Layer 7 of a small transformer language model trained on English Wikipedia (10 layers, counted from 0, width 64). Numbers have three digits each and are written without spaces.
Take only the direct path to the model's output, skipping the later layers: a vector added to the residual stream pushes a token's score in proportion to its dot product with that token's output vector.

Output vectors of the tokens that the questions are about. A number n stands for (n - 500) times 0.01.
"Al": 566537413425510575489465509496509501428492471508483475450570496498506535563550492476515547504514487547387543452472508462431565503474555486434457483531529498513519414523523444552505462552459615
" | ": 495500527541472475543432473486566489484522495528593528546446471459517425528481558451501469544503424520506537477457501566531460490466451525476445443534472517490569519520505495478427476506482456
"vious": 618484466418405498571498512603488555492528493483496515396486608529590601584444485477548678482422444608417466497525526370538443465457528574531539509474616442485444459603553446540493449484530466
"anish": 613545548418380542551547505433560471412461525553451362422578348529662551521442568582486649435425481494330535566547508531444411536411569542508600591445516315529498464514635452509583489596543486
"]": 628540586472543486579425424521535501423474558534560357454561507451540561546534585608589596430508544483484435531535510411462418593508399499531484529502560464550474439562460549515474450506556534
"ein": 495511480563475535629445586514509507440406531524410533520521430464594540546513559591492571508435473495400547541530511433480480535487536550516585531472584398504477415436534573508633427571496530
".)": 906789523360367329687356781230767456346320774416246258408524334719732674641656640237688630317130422672018216835578658257375326470135572563623665745404778395810445315255757251643684406383466624
" Lu": 585518465488519537480481472481477505470480462442491438494549445510535485441479497496492504541453509526504485550465510476476527548498520510470484529432525493477560502482528456510501486523545561
" | | |": 622588527446411493552471428448568544462502646465529507494554453509505591501501620520471496501527449543471445463520521484442512415430549549471537532452558451521473458544562440511479503489504450
"\" | ": 667517567455452506601443608438542526392463593512595386500551493465604480584598590373556492540442463545428475600505514513470460491491458507413531491528555442566538444520504503491399491553518593
"enior": 523518576388465481498517538476623493527526579491357404459529491483437585496533504513577497552450536559410528492549537467507465516538524514557554540476573456540473458506668393453469366536541452
"ø": 549501505481481471507462442495564540530404521551413494443484417421531491574587536495464562488525508581408521533515502422449478541489569540512555540459566473564551388396496488479524541467561525
"ilar": 648514536437502522598508619419442430525446541414431387487450539510500511489515525511567544531478515544352423393497519400403426562446496544562456576492566402524521461576511512485607464439542528
"ould": 565591513426575463608494523447436393434480545492474505445489508485552491521630580467507562434490530478424540434583507471448465503385542577441614525508605404549413437431469487461546496428533531
" (born": 660563560465509509588436517489574479527473486475433380462379456513559556574494549499444544534473550478417452501569524506478442420490614505434599512507665556449512495424544491484459482496449518
"ober": 561607451544438490531414572561493566468484482450425447365609424479541508534478605424497573573486509491382527528531514423371512510476529514527563536447509449528619420446502326512542393532552482
" Jos": 546532501453493567514470480442511515464518509454481437462539465530533514484450507464470469526453478495497521479488512425430522533433530560482526528477562448483544504456475437524507470559507551
"ico": 551584485471440479524476590546573495472466522431505454495519440513626528500529488582500607549492554541363459555456505406433502597429543530440437536480505420389566455528494436602618520548459478
"ury": 607451519394348396609487568533512478494453485578413471566564428467509566489577500448527575496624601525438483486545514433456379455563593592551548488478544493449537447493555479533451520507489581
"ondon": 553558422534427509536476516548545445461416513486435527497602517458569535606484522491516605405415567540365501627565520404384388491381449530500517547504549413495491515454546381468513442490449542
"ü": 544539453495480476494442485504600532488420505542437448509513468399555493544566514511452586549453531556410564551459496435424531469470508560486529558482562454540570390451510515462496485452510518
"er |": 542472483455395501625426520491569498536417534472481444499491516483455624478524573465521467559478420483411508418468520436546430488439415528463544506395561423520517502583631391489465585469536536
"ua": 605545472401412451484469485448460403591485581559434441485582491519562502452588502498507584534448610531425518476478506429543492572423490542544449514488518472565579546508563429522505502474467540
"- ": 471505444463476492492404490466586530588538529559497415498431545541531455560537589485481488525466422579399530575578514550427543513538494507531502486534533504466494499487462449469556439560507541
".,": 903789523361367329685356779230767456346320773416246259408524334719731674641656640238688630317130422671018216835578658257375326470135572564622665745405778395809445317256757251643684406383466624
".\"": 903789523361367329685356779231767456346321774416246259408524334719731673640656640237688630317130422671018216835577658257375326470135572564623665745405778395809445317256757251643684406383466624
"ā": 533580548439496500493548478476493511467475539586472449474487502463496518506592523525427608475441533474420527586509503476466477565374562539542484486455545503587508441504526514504563511468561607
" (aged ": 621543553452480554525446581436632533523555520547371381472546520494464430583490561421513548446472487415392398420444529510435414558442486551449493479450594532587552513380558421514482474483452531
"ociation": 510572473400449545508508558490552543565437461538359411545577457525520592569575547431586576574503516486400414609574527533480494555526596549459518554547540374611537461518546417484585525403538537
", N": 529514488533493513537499499450540576511452515480414468547546504507556435485469500524497492493436539524472535518485505485524463543443500453527492492528524565488543461509486445473537510487451527

Output weights of attention head 1. The head adds the sum of these rows, row i times number i of z. A number n stands for (n - 500) times 0.0024.
o0: 517404443488346375493463613557336443611392411437146516367438538581369555337477227597457644556617579389566451441538147483371532489637465540524511829574560495451436853387543464457506594385405574
o1: 568521410560564477334344734592453540666480445832464466394553578643764364483602483215250476599457338495497573645327360481439443424536755599667522662555581617547982478642397647283640276509685556
o2: 599473250636334814453621308581690660496595441418416498465550348664320427589424600612425600630501532422614657574412379331371545511496275629377390419295487657468691458551441525604711656368470586
o3: 526391379580451397499570646469703345646506299299483554417488460506463323706422379546653411539589472647509488230344659374324592402500383643311593479462381244320733483516752572448458119522436308
o4: 408550327434817349462532610303345467593410396358522465339370469571543401383384463557654423462454691622781474435409598369340595297386491545535536781416363344329386494332377410519438562386292509
o5: 612544590350217715652567321529694584700408608533411731375667544425591370602584733755360580667501684626538572417307432341417167584370756335377489451584663609430614316465730465345400560415376577
o6: 577589537564384148493320309572208404367474398664761582336507480495415314515531643608484533406420562579583620518457433592444421569297434392271388282437483568504534577440516382343451378543599463
o7: 559487427216561525252532456546502520208293453362523470488478645564343474253641379502206535432586672418625541475349340529599490432365572525835244483368511429328601437803637294672713706602433470
o8: 504335492462534575352430321533659517510593368479683443514429392317553605384583573749517466348706333521535455606494787682468455601559207374563530758536538596672730710462438381594574417375478216
o9: 420706488215568533216609534540274646685449555451515318392682500391455464411484466440397493492526566418621324353402541504581554798525554456416509528527782583764492363470510410641495444560571595
o10: 415545481458428532635352472436456603558542311283584674425625572623435523625569502697441515490397436439410583453654250359536320568614416703414578490436240580351461702448458532682265458571549438
o11: 510545553387497529649244613495382396520508564427543498405336413696632456402323312352498463353620611580445577455604828714642342404403435399650542473470563603307529503178574376529384409421448324
o12: 548471635422558429516347472496527541437581302431511538577625403461480475362409462543717500784529396607607656354292545375530620887356371661413441591634664449437691479518288677425491589741548592
o13: 668494613666625439508516347358576387455564512415354641648477383501635425306579339596461312407382448534556328364352606504623390714686626447340472503468542494417553448469460391459564622602600655
o14: 382481559650423573367528306449603649709380259597642608511384395223462649711447331297432431380490597600613431565449650646283520534510376357528357410545275447184545368152361619475503604573544600
o15: 584438618628582454640448636419724447358456413436440300427331411277482285744624549468462726477375547287533521624554515693378622553503811695449587500537601493690671630355185532456534388507550603
o16: 592451414498528317611530537518380477545462389633290292517332477413600436551838532339541635364613611579505505428223440516616586605538295618293467368593498696605553450305719437501349501204460572
o17: 483514521594584658553635568525518629476674464354573698421281574378242354366592344591642621542608614495442489468334793498424232417358367479488461316364559587509443476526463652522526347459505778
o18: 673552553546423742516254545378478566502379519591180421567461500193665431506449635435398528510379795501558452747526390571513433612417593364301487533415426409646535463596481676657391391543505471
o19: 481643538696591398451491466455565662383369632549587418477620383484624495543433319546668504337692727652486381261382374442519296651583516364526452693463360520468372416482288557464616461589663392
o20: 465508316439458408540618436411507287317715517631689574489659661499282449459585514564339454476524576267561356608546426436550659475283609379444466708394507426458458364419456777669429584391618540
o21: 393557505534623594435504387536367375494433682509395649472393493594311562524486401659470495803720505617721633470533175640408787358502582530587641562361785574485698477291545392545390448677510501
o22: 481819350412624353447649613500578303699432575694558498490462442566292438583451586304376350718569299520570575396395814768599613543493531392713302644495404377331326721550246491779448544517425490
o23: 644422608488471793426318499425548432542253570394514425437350216485686587579607481346419442398622328532307438370387385592310655552369506551438500230644576485423473575575498663631257419416435678
o24: 284418335567524505632510322381626569665358662586546493628472453249405241322383377403394616400406347542417363522491577784634565492466575568498238527513430880541404456367406359329539294484271361
o25: 477361346340575705487469619354611425556687576527537638574671425477541425659530710329378602474254734645532497432359479399219389628543438412424308520545397410484513709521464562329642208599690587
o26: 293369591711664592577460581491374249516270458468487586500486449414593557515447606457551642437581743184299503314522665426609534470388564584305653743534505334318592622610424326496668678559372601
o27: 589509453418408602766277567320573398427392648568661417413391760396544536517490542554430450466586369308481423238441238306451421537694344479314626360739499430269515371389251461512564564479398511
o28: 668490587457439469517251528755510542475304523442447405712607483286558465553524539325452419471543647551449401533484707528273603443628360609491386433289352595701513523401415470441530619612413616
o29: 414461378485690551163431462475416563448538334614437290561486797611724543528419536657469617585578412522133386576740514755494446698622736501560429254453522580462426361410312496447455504525617585
o30: 390486375422564331424165491448463541596554645506370820389354617655483573480416348747519626361644501477611587543545789491393601689714624409607507458595491557349499292702499581774568546381549395
o31: 432413500505569321541513577449510734420673569452268493593721490497588593594442428443677351456594607621720444419677632525526475432391451301685421458619629678447707515514330355592511376372267556

Each question shows a token from some text and the vector z that the head gathered there. A number n stands for (n - 500) times 0.011.

" November ": 460593767504482600773313584298700686654437499565427400478635480577447472442552341550438298341514
Which two tokens does it push up most, strongest first? " | ", "ober"

"14": 401519715351392576790311771328523635663581443541479468445576282455419431503631365641407325370466
Which of these tokens does it push up most? " | "

"T": 428381755357532764504383584642553531510557469294490527605405410527353514649580335387386469462696
Which of these tokens does it push up most? ", N"

"\n": 491780546478340584709267498295547395525447475601493193570574557545342562700696315779509556485580
Which of these tokens does it push up most? "\" | "

"ign": 552624579492399599429532390508437423441410359391492482489363397424364413309504525515555448414476
Pushed down most: " | "

"- \"": 421387528236219669714352360507512388470393605566339373666562606540324672503220549806539772636446
Which of these tokens does it push up most? "]"

" V": 617590556455460561572598377525503370621556400499583434562418533617416407420516539555468451382403
Which of these tokens does it push up most? "ua"

" of the": 538521613717583636489585418565490534479530351506526483345339349598364421559421478478533431407611
Which of these tokens does it push up most? "enior"

" C": 581508632468552557531605453497550408629536549573512390667594472525414499423607592555540396444441
Which of these tokens does it push up most? "ico"

"- ": 542181730587330706728486776330587592497380547577512447611501319685218642606474587810495240426458
Which of these tokens does it push up most? "er |"

"ay": 584424572440679642620423216453499528547504551565544495493468563688343463355422602583441449470506
Which two tokens does it push up most, strongest first? "ould", " (born"

"'s": 412483665430407694510560525520520468490447357227448465620471394459325450410583374454452438486544
Pushed down most: "ould"

".": 576555713538539580642444462539576527421485527513584462584390522435386487542519477458438410502602
Pushed down most: "ilar"

" N": 422431777481567822530336536746484497634623440299503481674354403655320558606455428357341531421706
Which of these tokens does it push up most? ", N"

"2": 472417622420310776708371522560437567492379262262361451501558328558645674447529381598599300579451
Which of these tokens does it push up most? " | | |"

"er": 544560627453585592535644448518541420644595566558468350642609481610417504422627616505517402437452
Which of these tokens does it push up most? "ico"

"965": 575631667639492618452514496502550500539482431627518439581543459544394479441571471485495469494512
Which of these tokens does it push up most? "ober"

"973": 564572573531410580627402449477495393453500517608465349521504483498369505571611468642474468438505
Which of these tokens does it push up most? "\" | "

"ino": 485557756405770638468510367665429414574651640382352571416487338916193522563566447297655673284607
Which of these tokens does it push up most? " Lu"

"ade": 632799466591399483577319351397578474812534501615518412646476454566326644483707516653441531391503
Pushed down most: " | | |"

"V": 432423773386547782498398564627555528520526458289512508596433415519366486564581370435396474482623
Pushed down most: "ould"

"o.": 623712651516487643527438322546509428494503458601552542542332397336475420499580500554499282440499
Pushed down most: "]"

"ad": 556523547509541622568481378432519457565546539604504450562495494523375509417459633620451425470442
Pushed down most: "- "

" to ": 604531587479520537517353466588477443706490524768592457476645311591188354489608339862610655257584
Pushed down most: " | | |"

" con": 552515610540439678434482457538668301455398337466508524499444482411393554379543458518453461470404
Which of these tokens does it push up most? "vious"

" S": 554511709430567535576418108238540611753506344539532701469360635658247439276487562639384367205497
Which of these tokens does it push up most? "ould"

"009": 564496529675508612475380416480539581482546518581422425569515442596349577405549492548493400491529
Pushed down most: "ā"

"ak": 475494589489471626467614443557438363652540622555539551684578518685354380517542531535563419351541
Which two tokens does it push up most, strongest first? "ü", "ø"

"in": 554665583382390695459723410640415262637650525497442549504455488735408638390644431472498672412444
Which of these tokens does it push up most? "ā"

"all": 481510578486451592459578441504429359640539602553502546609539533729328392506590518555539451355496
Which of these tokens does it push up most? "ü"

"–": 516395564504373682619424538512436540472463312360343451443559353512535582483541452605548406527527
Which of these tokens does it push up most? " | | |"

"qu": 496754547493539569674502371535558496358442533610638489644441576341486513630557565531523357545497
Pushed down most: "enior"

" Love": 730440693410592601629424304369601557537474385461567524521470421572269377347610494554531432419606
Which two tokens does it push up most, strongest first? "ondon", "ury"

"ug": 429388576304347733654417324529468373477502588510441437667587642554304631544411538686522651582522
Pushed down most: "enior"

"ian": 602593606503537600546529375545494411574530455499557496584443477515421398452529576520437440415426
Which of these tokens does it push up most? "ua"

";": 622552590514558606566441323592522401599540450473547512560471465459426395448531534495421414410437
Which of these tokens does it push up most? "ua"

"1": 620490630582487562540424495519518452641438446756589511482522344621281415521646481685599524282552
Pushed down most: " | | |"

"i": 592628606418389678495718499650448241661694503515401550534531476743400601290669469449514670412432
Which of these tokens does it push up most? "ā"

" month": 562522761561519628522400393519675492486385357430577442441470579594251404371518321469436467456527
Which of these tokens does it push up most? "vious"

", ": 623545647605477613599344498293648677536515490640467345524631366663260603305642526605550340430527
Pushed down most: "ā"